Layer 4 of a small transformer language model trained on English Wikipedia (11 layers, counted from 0, width 128).
A neuron's activation on a vector x is SiLU(gate . x) times (in . x), where the dot is the dot product.

Input weights of the MLP neurons that the questions are about. A number n stands for (n - 128) times 0.0089.
n71 gate: 166, 98, 114, 139, 165, 91, 94, 164, 87, 106, 99, 161, 152, 161, 112, 163, 148, 178, 89, 99, 69, 174, 100, 113, 160, 120, 112, 80, 158, 148, 110, 117, 142, 90, 149, 120, 96, 174, 71, 137, 61, 128, 101, 122, 102, 117, 135, 122, 170, 130, 115, 151, 102, 88, 177, 107, 140, 126, 165, 157, 117, 87, 123, 107, 104, 169, 137, 133, 140, 83, 166, 113, 108, 121, 143, 105, 151, 89, 95, 144, 112, 140, 134, 135, 168, 132, 180, 104, 73, 98, 142, 120, 173, 146, 161, 160, 70, 202, 165, 130, 170, 158, 92, 100, 150, 214, 132, 113, 123, 131, 146, 164, 155, 146, 87, 128, 82, 176, 96, 132, 112, 98, 115, 137, 128, 175, 122, 166
n81 gate: 181, 95, 115, 101, 170, 125, 148, 156, 130, 124, 107, 82, 161, 161, 108, 110, 158, 105, 128, 88, 88, 75, 129, 134, 145, 151, 121, 119, 102, 125, 115, 111, 135, 144, 138, 156, 104, 111, 57, 131, 166, 112, 132, 132, 156, 66, 185, 142, 180, 111, 183, 131, 96, 155, 150, 160, 129, 155, 171, 74, 109, 168, 112, 158, 175, 83, 117, 124, 151, 154, 162, 87, 209, 141, 161, 116, 132, 87, 101, 144, 116, 147, 129, 131, 114, 128, 122, 75, 163, 94, 147, 111, 99, 91, 80, 120, 93, 120, 115, 127, 135, 156, 136, 107, 162, 115, 161, 135, 148, 131, 156, 160, 130, 144, 143, 140, 98, 150, 84, 106, 140, 110, 129, 99, 151, 147, 122, 131
n95 gate: 139, 83, 67, 89, 174, 113, 122, 142, 102, 124, 85, 93, 151, 137, 135, 123, 145, 174, 82, 107, 167, 123, 148, 145, 136, 131, 113, 156, 145, 117, 122, 137, 132, 122, 129, 112, 85, 152, 107, 143, 148, 191, 93, 147, 122, 101, 127, 158, 149, 145, 125, 93, 151, 129, 136, 147, 133, 112, 160, 105, 139, 138, 131, 132, 126, 155, 135, 128, 69, 151, 129, 129, 114, 100, 84, 163, 111, 145, 99, 134, 109, 99, 132, 144, 159, 147, 144, 148, 124, 87, 117, 125, 127, 119, 104, 132, 120, 139, 132, 144, 100, 150, 158, 165, 136, 80, 92, 132, 142, 105, 128, 153, 134, 101, 96, 103, 122, 120, 160, 158, 120, 145, 149, 158, 127, 132, 113, 109
n105 gate: 118, 128, 133, 97, 107, 149, 92, 166, 99, 112, 138, 148, 76, 115, 135, 75, 162, 147, 163, 154, 123, 115, 101, 140, 82, 137, 176, 128, 117, 132, 106, 136, 149, 75, 118, 169, 105, 98, 98, 176, 106, 116, 122, 155, 141, 144, 102, 95, 163, 86, 146, 178, 113, 90, 115, 130, 122, 138, 125, 138, 130, 183, 134, 178, 78, 134, 93, 167, 169, 122, 134, 157, 142, 127, 113, 107, 120, 89, 112, 76, 142, 114, 121, 138, 125, 142, 139, 136, 111, 80, 101, 114, 143, 114, 182, 90, 136, 184, 92, 109, 119, 197, 134, 126, 177, 147, 96, 119, 137, 146, 151, 130, 122, 108, 107, 143, 141, 156, 142, 109, 138, 75, 106, 121, 115, 126, 139, 107
n109 gate: 179, 148, 100, 181, 127, 151, 135, 140, 146, 108, 133, 101, 125, 145, 126, 147, 221, 156, 113, 133, 113, 125, 100, 168, 186, 123, 108, 100, 93, 136, 128, 103, 113, 81, 125, 118, 140, 163, 99, 129, 106, 141, 164, 135, 115, 76, 149, 121, 144, 121, 138, 129, 119, 141, 153, 84, 132, 112, 151, 131, 121, 140, 124, 145, 123, 102, 124, 145, 124, 106, 156, 102, 132, 124, 142, 120, 124, 111, 104, 98, 141, 117, 124, 135, 172, 144, 129, 141, 110, 182, 114, 110, 140, 122, 123, 124, 113, 117, 125, 145, 129, 123, 142, 166, 138, 117, 137, 183, 152, 118, 119, 149, 83, 151, 165, 153, 85, 148, 127, 147, 120, 121, 170, 99, 129, 124, 104, 90
n210 gate: 114, 115, 155, 159, 168, 111, 164, 129, 128, 132, 73, 124, 106, 95, 59, 173, 129, 146, 96, 198, 134, 66, 156, 86, 134, 97, 181, 98, 155, 103, 190, 71, 99, 120, 137, 66, 162, 130, 108, 137, 184, 112, 134, 149, 110, 95, 61, 140, 190, 135, 106, 54, 133, 53, 126, 132, 148, 215, 135, 152, 135, 116, 167, 117, 123, 127, 126, 86, 135, 101, 163, 129, 134, 144, 126, 172, 135, 121, 87, 171, 156, 108, 62, 185, 132, 87, 139, 106, 136, 152, 209, 123, 127, 151, 146, 146, 113, 118, 126, 116, 130, 126, 135, 45, 136, 95, 133, 80, 170, 127, 86, 132, 92, 64, 121, 149, 151, 162, 137, 102, 118, 116, 62, 82, 169, 153, 96, 112
n243 gate: 122, 129, 133, 112, 125, 147, 162, 122, 178, 81, 111, 119, 101, 124, 137, 157, 86, 129, 125, 65, 138, 134, 138, 165, 187, 188, 109, 149, 153, 165, 155, 178, 103, 107, 159, 114, 100, 132, 132, 135, 113, 152, 144, 59, 150, 146, 131, 139, 176, 102, 156, 146, 158, 120, 138, 124, 97, 235, 104, 80, 151, 122, 126, 147, 147, 94, 178, 69, 126, 135, 158, 105, 105, 193, 100, 177, 73, 172, 148, 38, 132, 122, 191, 106, 151, 122, 132, 139, 141, 143, 128, 133, 107, 116, 74, 122, 61, 138, 178, 134, 144, 90, 115, 77, 110, 130, 144, 127, 133, 133, 152, 119, 140, 137, 125, 130, 93, 124, 144, 105, 140, 155, 113, 100, 140, 123, 134, 171
n71 in: 148, 105, 74, 89, 105, 151, 115, 140, 188, 141, 141, 119, 120, 108, 127, 146, 109, 125, 118, 177, 91, 153, 186, 134, 131, 167, 128, 136, 110, 94, 123, 138, 73, 71, 161, 171, 91, 138, 169, 135, 134, 138, 90, 144, 139, 203, 165, 152, 114, 153, 96, 89, 115, 142, 89, 145, 155, 112, 128, 100, 156, 115, 96, 142, 71, 144, 114, 150, 106, 82, 111, 126, 177, 132, 130, 73, 138, 147, 133, 109, 157, 155, 134, 166, 115, 109, 176, 99, 82, 188, 125, 109, 128, 161, 124, 111, 152, 138, 91, 97, 169, 85, 88, 104, 143, 141, 139, 122, 149, 137, 96, 203, 124, 188, 106, 124, 66, 152, 140, 146, 147, 98, 105, 114, 60, 114, 142, 105
n81 in: 118, 126, 115, 166, 84, 157, 149, 115, 150, 128, 151, 95, 160, 59, 98, 116, 110, 85, 78, 71, 144, 145, 119, 147, 95, 130, 120, 116, 122, 130, 114, 149, 130, 130, 150, 104, 143, 131, 161, 137, 123, 170, 96, 105, 115, 141, 153, 152, 133, 167, 94, 129, 131, 129, 84, 140, 125, 109, 117, 128, 118, 107, 122, 141, 101, 115, 165, 130, 138, 86, 141, 129, 101, 136, 74, 104, 170, 148, 133, 67, 82, 62, 110, 98, 121, 117, 106, 97, 87, 150, 122, 146, 100, 137, 134, 144, 126, 177, 94, 167, 106, 115, 132, 190, 126, 128, 99, 133, 111, 139, 108, 143, 134, 125, 174, 151, 82, 144, 140, 92, 135, 120, 113, 119, 118, 139, 115, 155
n95 in: 129, 117, 118, 103, 170, 119, 109, 140, 129, 152, 121, 126, 163, 140, 110, 103, 135, 129, 124, 141, 142, 145, 135, 129, 146, 133, 109, 127, 102, 96, 113, 106, 165, 114, 120, 115, 117, 138, 120, 120, 147, 148, 163, 154, 128, 83, 147, 155, 131, 178, 132, 117, 144, 135, 110, 141, 145, 114, 137, 116, 100, 153, 121, 122, 144, 149, 141, 95, 112, 127, 148, 146, 110, 139, 91, 140, 123, 125, 97, 125, 115, 92, 106, 136, 118, 158, 130, 154, 98, 99, 156, 143, 126, 111, 111, 131, 107, 156, 104, 126, 115, 121, 96, 134, 135, 116, 83, 150, 134, 124, 127, 135, 82, 120, 145, 104, 106, 147, 136, 162, 114, 84, 138, 130, 126, 160, 113, 131
n105 in: 165, 137, 129, 81, 142, 134, 149, 152, 108, 105, 181, 180, 125, 115, 118, 76, 168, 136, 161, 146, 119, 135, 113, 134, 122, 141, 103, 112, 97, 139, 138, 119, 171, 132, 141, 118, 100, 127, 198, 117, 121, 137, 109, 121, 157, 140, 132, 142, 123, 124, 170, 170, 123, 129, 118, 202, 141, 161, 178, 171, 98, 108, 134, 143, 134, 162, 150, 99, 120, 114, 149, 107, 135, 128, 48, 171, 114, 94, 138, 145, 96, 129, 105, 133, 149, 130, 145, 139, 80, 144, 114, 143, 142, 137, 67, 99, 139, 82, 89, 135, 105, 95, 84, 145, 126, 134, 105, 143, 150, 66, 154, 113, 72, 138, 146, 120, 113, 131, 100, 147, 143, 82, 143, 113, 116, 120, 99, 144
n109 in: 160, 152, 123, 143, 128, 83, 150, 100, 149, 127, 132, 140, 114, 160, 152, 114, 192, 135, 150, 162, 132, 92, 146, 143, 149, 113, 107, 79, 119, 152, 146, 106, 163, 128, 130, 120, 125, 145, 111, 139, 79, 126, 147, 111, 123, 111, 183, 127, 165, 139, 172, 109, 95, 117, 150, 90, 140, 132, 162, 110, 125, 131, 108, 154, 127, 110, 139, 157, 144, 127, 146, 130, 142, 122, 125, 151, 138, 93, 157, 144, 142, 113, 121, 102, 154, 154, 136, 164, 143, 113, 123, 131, 97, 111, 109, 183, 104, 129, 162, 150, 165, 166, 134, 148, 143, 96, 125, 165, 149, 145, 109, 120, 115, 141, 133, 112, 113, 111, 144, 133, 170, 125, 135, 95, 103, 121, 123, 147
n210 in: 75, 153, 124, 136, 171, 123, 140, 114, 88, 168, 73, 96, 140, 105, 108, 145, 136, 100, 74, 138, 108, 121, 94, 69, 141, 91, 152, 103, 165, 121, 152, 114, 107, 82, 179, 155, 186, 131, 107, 103, 162, 81, 150, 145, 82, 96, 164, 150, 213, 159, 71, 122, 115, 98, 141, 165, 143, 156, 137, 57, 103, 116, 134, 94, 152, 127, 78, 105, 118, 111, 169, 100, 116, 135, 103, 208, 67, 96, 124, 136, 119, 108, 110, 159, 136, 95, 144, 79, 128, 107, 150, 140, 145, 138, 136, 102, 71, 104, 119, 111, 134, 106, 92, 53, 183, 159, 94, 80, 192, 94, 86, 78, 109, 100, 105, 127, 165, 116, 146, 100, 176, 114, 38, 75, 143, 162, 86, 113
n243 in: 94, 86, 114, 173, 103, 81, 123, 117, 47, 158, 168, 147, 142, 137, 118, 92, 153, 121, 125, 207, 92, 143, 116, 71, 119, 93, 118, 106, 131, 143, 64, 132, 134, 150, 131, 106, 98, 104, 105, 162, 191, 144, 111, 163, 75, 7, 93, 153, 121, 195, 120, 149, 131, 164, 139, 177, 114, 72, 94, 148, 118, 139, 108, 108, 79, 130, 87, 153, 174, 113, 83, 128, 155, 113, 142, 133, 177, 124, 166, 168, 112, 93, 151, 169, 87, 98, 91, 131, 123, 106, 120, 90, 152, 151, 171, 141, 161, 147, 70, 141, 141, 139, 191, 150, 133, 112, 97, 139, 114, 135, 165, 190, 107, 108, 155, 116, 135, 137, 147, 174, 96, 137, 88, 181, 131, 143, 80, 108

Each question shows a token from some text and the vector x that enters the MLP there. A number n stands for (n - 128) times 0.029.

"olog": 82, 120, 124, 123, 162, 124, 136, 123, 168, 96, 155, 93, 139, 145, 79, 134, 133, 106, 135, 152, 133, 188, 97, 124, 160, 158, 152, 148, 104, 112, 138, 155, 143, 152, 135, 115, 101, 62, 164, 135, 159, 100, 123, 160, 80, 85, 142, 126, 79, 146, 105, 126, 120, 112, 101, 138, 136, 162, 107, 170, 116, 131, 126, 114, 161, 108, 128, 133, 150, 122, 119, 110, 98, 122, 114, 152, 159, 126, 135, 170, 130, 125, 161, 150, 122, 126, 127, 121, 164, 133, 105, 96, 114, 129, 143, 138, 153, 100, 160, 92, 139, 106, 148, 152, 124, 117, 116, 122, 75, 144, 117, 140, 179, 137, 192, 155, 191, 135, 100, 104, 170, 141, 102, 126, 149, 151, 133, 171
The neuron with the highest activation: n109

" Be": 129, 157, 160, 147, 74, 99, 179, 114, 158, 159, 96, 114, 112, 92, 132, 123, 106, 116, 151, 116, 118, 161, 151, 132, 127, 136, 153, 149, 133, 108, 129, 107, 122, 168, 167, 103, 119, 103, 130, 118, 84, 156, 136, 158, 139, 75, 135, 122, 177, 137, 154, 148, 136, 124, 113, 117, 122, 175, 98, 134, 147, 134, 147, 132, 144, 142, 127, 157, 135, 135, 143, 116, 162, 127, 109, 103, 126, 123, 155, 83, 138, 123, 153, 114, 115, 111, 125, 149, 69, 134, 138, 169, 139, 131, 110, 135, 98, 126, 144, 137, 173, 134, 125, 107, 147, 124, 111, 124, 105, 177, 164, 112, 145, 113, 133, 126, 86, 96, 125, 108, 86, 98, 99, 103, 136, 142, 163, 138
The neuron with the highest activation: n81

" 1": 140, 148, 147, 115, 115, 146, 144, 136, 150, 170, 106, 131, 113, 87, 121, 96, 108, 106, 160, 188, 130, 140, 104, 130, 137, 127, 156, 158, 118, 135, 103, 85, 147, 138, 120, 152, 104, 139, 127, 139, 126, 142, 105, 153, 124, 73, 132, 95, 153, 132, 133, 94, 155, 109, 165, 101, 110, 127, 138, 123, 102, 152, 146, 124, 81, 134, 146, 187, 124, 150, 168, 132, 109, 106, 154, 109, 161, 157, 120, 101, 97, 115, 101, 123, 103, 114, 131, 117, 136, 151, 125, 153, 136, 128, 124, 143, 121, 98, 124, 145, 139, 131, 113, 134, 144, 109, 120, 116, 137, 149, 131, 135, 110, 134, 115, 141, 62, 92, 121, 143, 136, 89, 127, 171, 107, 142, 113, 113
The most active neuron and its activation: n109, at about 2

".2": 134, 154, 124, 134, 117, 102, 101, 128, 121, 128, 101, 117, 135, 111, 170, 89, 113, 137, 128, 176, 178, 154, 150, 109, 139, 134, 137, 119, 149, 130, 113, 80, 129, 142, 123, 110, 132, 119, 136, 118, 136, 104, 146, 118, 101, 75, 138, 74, 86, 127, 124, 124, 140, 138, 106, 143, 121, 116, 69, 181, 128, 130, 138, 94, 115, 108, 89, 151, 121, 135, 138, 139, 57, 137, 120, 90, 157, 121, 115, 152, 102, 128, 153, 130, 133, 125, 140, 156, 100, 196, 147, 124, 96, 117, 101, 149, 172, 110, 125, 131, 135, 138, 68, 186, 115, 116, 105, 103, 136, 137, 144, 127, 133, 144, 110, 114, 128, 133, 123, 97, 114, 111, 132, 146, 112, 101, 133, 113
The neuron with the highest activation: n210

" prot": 102, 110, 106, 166, 132, 129, 122, 144, 87, 131, 149, 79, 152, 137, 110, 129, 129, 118, 130, 166, 141, 149, 121, 155, 121, 108, 165, 136, 128, 121, 98, 86, 116, 133, 152, 114, 171, 119, 177, 140, 114, 143, 153, 150, 107, 76, 198, 123, 116, 138, 92, 148, 102, 139, 106, 154, 95, 137, 118, 129, 109, 69, 91, 111, 129, 129, 121, 144, 91, 113, 135, 122, 149, 98, 122, 160, 133, 118, 87, 131, 148, 165, 139, 117, 113, 123, 103, 122, 76, 127, 127, 115, 110, 66, 140, 104, 141, 94, 119, 90, 160, 114, 166, 115, 124, 111, 141, 154, 68, 196, 159, 135, 97, 134, 116, 138, 137, 138, 128, 125, 121, 147, 107, 135, 99, 119, 148, 141
The neuron with the highest activation: n105

"or": 136, 92, 156, 130, 69, 144, 129, 116, 171, 128, 117, 144, 131, 107, 145, 124, 127, 90, 104, 120, 121, 129, 123, 92, 147, 128, 129, 130, 105, 152, 172, 178, 130, 151, 140, 133, 141, 97, 110, 164, 112, 155, 141, 140, 80, 81, 204, 101, 95, 140, 104, 95, 167, 132, 154, 108, 156, 142, 140, 126, 96, 125, 111, 167, 128, 146, 187, 140, 133, 107, 143, 157, 137, 126, 106, 151, 126, 147, 125, 134, 90, 145, 169, 120, 135, 147, 131, 146, 65, 99, 128, 140, 175, 130, 123, 136, 120, 120, 111, 108, 126, 137, 67, 106, 87, 124, 148, 105, 134, 166, 119, 131, 146, 145, 175, 99, 111, 105, 113, 163, 149, 108, 109, 162, 116, 128, 156, 145
The most active neuron and its activation: n71, at about 2.5

"|": 92, 149, 120, 114, 121, 126, 136, 126, 112, 166, 126, 145, 112, 129, 115, 138, 130, 124, 113, 187, 143, 111, 143, 131, 148, 101, 139, 131, 133, 126, 131, 126, 140, 163, 132, 133, 133, 162, 140, 140, 94, 102, 110, 127, 140, 60, 131, 123, 133, 132, 143, 107, 136, 120, 159, 125, 131, 113, 120, 109, 112, 120, 129, 98, 127, 112, 142, 149, 126, 127, 150, 121, 120, 108, 134, 142, 129, 115, 124, 124, 138, 115, 129, 162, 119, 135, 134, 122, 132, 140, 153, 98, 140, 142, 120, 151, 133, 120, 134, 139, 133, 124, 122, 122, 137, 115, 122, 150, 139, 118, 113, 138, 152, 122, 130, 134, 119, 41, 104, 139, 132, 91, 106, 148, 124, 144, 144, 109
The most active neuron and its activation: n210, at about 11

" the": 107, 103, 125, 98, 103, 132, 133, 119, 132, 147, 157, 115, 131, 110, 131, 129, 137, 124, 113, 169, 119, 144, 164, 103, 131, 147, 131, 149, 139, 151, 130, 124, 128, 126, 120, 87, 126, 156, 128, 134, 150, 134, 127, 147, 141, 58, 129, 126, 142, 102, 85, 108, 134, 175, 129, 138, 143, 138, 123, 147, 128, 134, 100, 96, 152, 119, 158, 113, 102, 132, 147, 121, 134, 102, 153, 117, 146, 115, 95, 139, 119, 107, 87, 105, 144, 142, 103, 127, 103, 107, 133, 115, 125, 134, 113, 148, 92, 165, 115, 149, 148, 154, 179, 159, 106, 110, 141, 168, 137, 105, 100, 158, 109, 109, 116, 140, 130, 102, 113, 143, 106, 129, 99, 152, 114, 154, 115, 115
The most active neuron and its activation: n95, at about 11

"a.": 85, 108, 155, 128, 143, 135, 139, 140, 127, 114, 125, 117, 131, 136, 61, 118, 148, 165, 144, 161, 178, 136, 110, 102, 141, 111, 136, 125, 128, 161, 122, 133, 119, 140, 153, 149, 139, 111, 98, 139, 127, 110, 115, 144, 143, 68, 123, 194, 139, 161, 123, 88, 158, 119, 122, 146, 104, 124, 78, 129, 113, 125, 138, 102, 152, 138, 132, 141, 109, 115, 121, 158, 146, 134, 123, 154, 98, 143, 123, 115, 138, 119, 84, 145, 135, 167, 103, 140, 147, 135, 140, 130, 143, 143, 121, 141, 107, 95, 135, 143, 139, 130, 68, 110, 163, 136, 113, 116, 139, 157, 104, 120, 154, 123, 114, 132, 146, 78, 136, 176, 129, 116, 161, 133, 139, 119, 160, 103
The neuron with the highest activation: n210

" an": 138, 112, 138, 153, 104, 145, 113, 142, 117, 98, 174, 127, 123, 115, 132, 120, 125, 111, 124, 166, 110, 139, 141, 140, 121, 85, 134, 121, 104, 122, 110, 138, 148, 144, 134, 105, 157, 115, 120, 161, 117, 143, 102, 149, 114, 64, 163, 98, 139, 90, 119, 80, 114, 117, 122, 109, 142, 137, 71, 111, 106, 163, 104, 80, 125, 99, 151, 110, 126, 116, 167, 140, 149, 151, 145, 144, 161, 123, 122, 136, 118, 145, 108, 93, 96, 97, 122, 125, 134, 139, 118, 145, 109, 118, 131, 135, 144, 128, 104, 115, 115, 130, 157, 77, 173, 145, 91, 174, 83, 154, 111, 126, 141, 133, 153, 128, 95, 134, 107, 137, 129, 131, 87, 124, 128, 154, 117, 140
The neuron with the highest activation: n81

" |": 81, 108, 112, 143, 129, 106, 97, 147, 105, 139, 137, 119, 137, 127, 120, 114, 125, 133, 117, 190, 163, 135, 118, 148, 124, 111, 117, 159, 128, 105, 123, 116, 103, 134, 122, 117, 129, 124, 121, 148, 113, 121, 113, 156, 142, 64, 136, 118, 146, 148, 103, 106, 136, 125, 103, 152, 119, 132, 112, 122, 108, 123, 122, 125, 109, 119, 116, 141, 128, 118, 143, 143, 103, 107, 95, 131, 132, 112, 111, 139, 135, 136, 117, 158, 159, 120, 120, 111, 84, 146, 149, 111, 118, 145, 110, 130, 158, 137, 115, 120, 144, 137, 75, 113, 124, 128, 172, 136, 128, 130, 126, 143, 144, 146, 126, 128, 125, 50, 107, 149, 126, 113, 112, 126, 131, 127, 138, 119
The neuron with the highest activation: n210

"iter": 106, 149, 146, 121, 146, 119, 118, 147, 153, 115, 103, 112, 105, 136, 103, 145, 56, 123, 112, 116, 141, 156, 90, 139, 136, 152, 169, 114, 154, 124, 144, 176, 118, 143, 139, 122, 134, 97, 119, 135, 143, 178, 107, 146, 120, 65, 193, 151, 93, 124, 162, 120, 96, 129, 150, 127, 137, 149, 146, 150, 144, 106, 112, 119, 127, 104, 126, 143, 150, 125, 113, 145, 103, 128, 121, 133, 169, 126, 114, 93, 101, 113, 126, 158, 110, 126, 123, 146, 102, 124, 102, 139, 159, 90, 122, 132, 154, 93, 129, 138, 124, 128, 119, 155, 105, 104, 119, 152, 159, 194, 155, 97, 119, 128, 148, 158, 131, 153, 145, 129, 150, 126, 94, 99, 105, 161, 112, 149
Which three neurons fire most, strongest first? n243, n81, n71

" M": 143, 125, 140, 84, 85, 142, 194, 143, 138, 140, 128, 107, 135, 106, 99, 134, 127, 127, 127, 154, 153, 144, 142, 143, 146, 151, 144, 119, 149, 115, 133, 151, 114, 132, 130, 113, 101, 100, 151, 110, 65, 149, 120, 128, 157, 65, 157, 112, 155, 154, 95, 96, 162, 146, 132, 125, 119, 131, 109, 153, 115, 121, 124, 138, 111, 80, 147, 150, 128, 126, 141, 133, 109, 135, 144, 125, 124, 138, 139, 142, 111, 152, 133, 143, 169, 138, 113, 145, 75, 116, 129, 113, 120, 100, 122, 138, 143, 132, 145, 118, 95, 133, 101, 117, 130, 109, 130, 135, 116, 118, 136, 134, 151, 151, 138, 146, 120, 148, 114, 149, 114, 117, 67, 138, 151, 152, 118, 106
The most active neuron and its activation: n243, at about 1.2

" Lead": 90, 108, 118, 148, 165, 127, 157, 132, 150, 151, 138, 129, 128, 143, 135, 136, 93, 134, 124, 128, 160, 124, 138, 141, 130, 114, 142, 166, 103, 118, 114, 145, 117, 138, 123, 144, 144, 81, 144, 145, 122, 146, 140, 145, 144, 69, 150, 98, 165, 114, 127, 129, 165, 148, 164, 129, 101, 159, 86, 133, 148, 136, 116, 153, 141, 71, 113, 141, 148, 137, 171, 84, 121, 144, 123, 156, 152, 92, 121, 86, 142, 161, 166, 112, 107, 134, 105, 132, 62, 89, 118, 130, 135, 138, 107, 118, 121, 112, 118, 139, 134, 141, 122, 144, 149, 82, 113, 136, 151, 177, 146, 146, 128, 130, 152, 164, 106, 97, 92, 94, 130, 129, 87, 169, 112, 143, 116, 121
The neuron with the highest activation: n243

" well": 111, 136, 144, 143, 99, 107, 118, 140, 124, 125, 182, 164, 135, 107, 106, 109, 158, 121, 134, 142, 114, 91, 149, 96, 115, 101, 110, 111, 156, 116, 115, 116, 141, 152, 172, 130, 171, 100, 94, 215, 159, 151, 117, 183, 100, 90, 170, 119, 123, 142, 131, 166, 142, 113, 96, 160, 147, 97, 63, 152, 161, 109, 151, 110, 108, 116, 157, 121, 110, 130, 142, 115, 109, 140, 167, 138, 127, 164, 110, 142, 142, 123, 113, 93, 99, 107, 139, 176, 104, 145, 99, 78, 135, 119, 131, 112, 137, 160, 100, 95, 142, 96, 155, 120, 156, 157, 103, 129, 67, 137, 133, 123, 82, 131, 132, 132, 140, 127, 126, 120, 157, 181, 82, 162, 153, 105, 107, 118
Which two neurons fire most, strongest first? n210, n109

"s": 108, 100, 126, 141, 86, 111, 131, 148, 220, 153, 94, 139, 116, 111, 125, 152, 110, 118, 136, 117, 140, 152, 168, 112, 180, 118, 125, 162, 153, 158, 154, 137, 143, 110, 130, 137, 136, 108, 133, 151, 105, 68, 83, 138, 130, 85, 129, 119, 77, 121, 135, 100, 110, 146, 162, 71, 179, 171, 118, 164, 129, 146, 112, 113, 111, 147, 144, 168, 129, 134, 119, 150, 159, 117, 160, 151, 88, 142, 148, 76, 112, 129, 132, 121, 137, 127, 102, 155, 83, 134, 131, 142, 155, 101, 140, 129, 163, 129, 159, 160, 117, 120, 122, 146, 110, 114, 121, 121, 144, 122, 111, 147, 111, 116, 172, 108, 59, 125, 158, 165, 136, 130, 134, 128, 113, 98, 89, 144
Which two neurons fire most, strongest first? n109, n210

" medalist(s)": 112, 113, 124, 108, 62, 105, 138, 112, 140, 160, 69, 111, 146, 117, 120, 122, 108, 114, 189, 164, 162, 157, 142, 133, 115, 116, 105, 131, 143, 156, 120, 100, 132, 87, 160, 160, 104, 101, 172, 221, 130, 107, 130, 158, 106, 93, 158, 122, 109, 131, 110, 158, 131, 130, 168, 88, 166, 135, 158, 144, 155, 129, 92, 107, 80, 89, 147, 201, 128, 109, 130, 141, 115, 124, 119, 108, 148, 110, 147, 145, 127, 127, 127, 128, 105, 120, 124, 132, 109, 144, 116, 128, 144, 97, 126, 142, 159, 111, 113, 168, 162, 122, 124, 136, 118, 141, 122, 110, 107, 161, 97, 169, 106, 161, 157, 134, 115, 87, 139, 94, 92, 124, 151, 153, 156, 99, 107, 143
Which three neurons fire most, strongest first? n109, n210, n95

" One": 105, 117, 171, 143, 111, 159, 152, 120, 125, 130, 153, 110, 133, 116, 108, 121, 128, 122, 126, 183, 114, 119, 108, 102, 134, 111, 150, 167, 128, 137, 123, 125, 147, 139, 77, 84, 147, 96, 111, 150, 141, 142, 119, 148, 119, 68, 145, 136, 136, 141, 135, 117, 167, 149, 127, 140, 106, 140, 69, 106, 106, 122, 133, 88, 110, 97, 146, 148, 138, 147, 169, 125, 128, 112, 133, 110, 142, 128, 137, 124, 122, 73, 116, 93, 108, 116, 118, 104, 154, 82, 153, 163, 99, 110, 86, 118, 92, 133, 102, 131, 131, 143, 130, 144, 103, 166, 116, 177, 136, 161, 131, 139, 102, 115, 112, 123, 130, 118, 122, 140, 155, 104, 111, 144, 118, 129, 161, 143
The most active neuron and its activation: n81, at about 5.4

" to": 140, 133, 127, 102, 134, 128, 153, 124, 153, 185, 140, 122, 135, 114, 133, 136, 149, 155, 162, 158, 122, 113, 136, 125, 99, 153, 114, 159, 137, 163, 135, 138, 119, 156, 116, 128, 92, 104, 69, 174, 132, 142, 103, 125, 169, 77, 125, 120, 140, 160, 118, 135, 123, 143, 145, 143, 163, 110, 81, 140, 110, 128, 135, 118, 132, 151, 148, 178, 127, 107, 170, 119, 124, 123, 101, 124, 103, 108, 155, 155, 149, 102, 122, 116, 86, 168, 137, 144, 107, 117, 80, 150, 145, 121, 121, 121, 161, 148, 131, 133, 158, 134, 147, 94, 114, 134, 165, 147, 67, 160, 100, 140, 133, 131, 117, 82, 68, 139, 125, 93, 111, 132, 84, 117, 131, 144, 163, 84
The neuron with the highest activation: n71

" Ukraine": 83, 148, 145, 117, 85, 125, 124, 112, 131, 138, 163, 125, 133, 148, 149, 124, 106, 137, 111, 162, 199, 155, 131, 135, 89, 108, 137, 112, 91, 79, 140, 118, 146, 142, 112, 129, 115, 99, 135, 134, 116, 144, 138, 159, 133, 66, 136, 94, 139, 125, 132, 97, 111, 151, 176, 157, 123, 146, 99, 132, 101, 78, 124, 93, 128, 135, 111, 132, 95, 131, 112, 123, 106, 142, 107, 133, 94, 122, 103, 134, 133, 90, 136, 129, 107, 158, 137, 151, 132, 138, 143, 179, 133, 187, 111, 113, 125, 116, 157, 108, 134, 118, 101, 181, 137, 174, 125, 134, 141, 160, 135, 123, 139, 146, 115, 147, 141, 108, 120, 124, 158, 128, 96, 149, 167, 107, 109, 128
The most active neuron and its activation: n71, at about 0.45

"6": 106, 149, 105, 136, 140, 104, 119, 126, 137, 138, 108, 114, 128, 128, 145, 92, 114, 143, 144, 170, 164, 164, 137, 138, 126, 147, 134, 130, 155, 134, 138, 72, 115, 142, 129, 110, 115, 114, 161, 143, 144, 130, 122, 155, 119, 82, 150, 70, 123, 132, 97, 122, 143, 172, 108, 90, 139, 134, 81, 146, 122, 129, 123, 132, 106, 134, 98, 161, 148, 114, 137, 108, 121, 129, 131, 155, 185, 136, 177, 150, 160, 101, 138, 103, 149, 101, 106, 154, 125, 197, 141, 135, 52, 103, 131, 109, 173, 125, 140, 106, 151, 141, 73, 156, 120, 106, 95, 129, 110, 117, 113, 127, 113, 158, 84, 113, 149, 125, 109, 150, 73, 125, 142, 140, 103, 71, 110, 115
The neuron with the highest activation: n210

"atives": 88, 98, 131, 144, 132, 143, 119, 125, 120, 157, 181, 84, 123, 146, 130, 166, 93, 167, 100, 152, 162, 136, 126, 129, 160, 111, 112, 145, 144, 132, 102, 149, 122, 156, 131, 115, 110, 72, 139, 122, 144, 134, 122, 150, 68, 77, 67, 187, 108, 141, 107, 85, 96, 99, 142, 94, 126, 136, 140, 134, 127, 138, 122, 147, 112, 129, 110, 89, 147, 148, 114, 160, 101, 116, 136, 130, 133, 121, 121, 98, 117, 118, 147, 137, 89, 141, 107, 144, 134, 127, 117, 106, 132, 133, 143, 121, 137, 102, 120, 101, 157, 122, 118, 202, 170, 125, 117, 154, 134, 151, 156, 147, 117, 106, 131, 168, 132, 110, 119, 102, 158, 152, 126, 154, 157, 134, 76, 132
Which two neurons fire most, strongest first? n95, n105

"20": 105, 156, 151, 111, 142, 94, 142, 151, 135, 126, 131, 105, 110, 160, 106, 82, 153, 146, 150, 184, 142, 160, 95, 116, 112, 123, 128, 122, 142, 151, 135, 139, 106, 113, 120, 105, 107, 119, 172, 157, 118, 131, 108, 170, 122, 69, 137, 98, 117, 145, 146, 145, 145, 163, 115, 140, 132, 128, 130, 151, 115, 155, 139, 85, 117, 127, 114, 157, 125, 120, 121, 135, 128, 134, 120, 173, 149, 134, 142, 134, 153, 107, 132, 140, 138, 128, 153, 104, 147, 181, 133, 127, 108, 151, 94, 129, 138, 115, 153, 71, 132, 129, 69, 146, 139, 140, 120, 92, 117, 148, 147, 108, 131, 122, 87, 134, 155, 120, 125, 154, 115, 104, 102, 128, 126, 74, 138, 105
The neuron with the highest activation: n105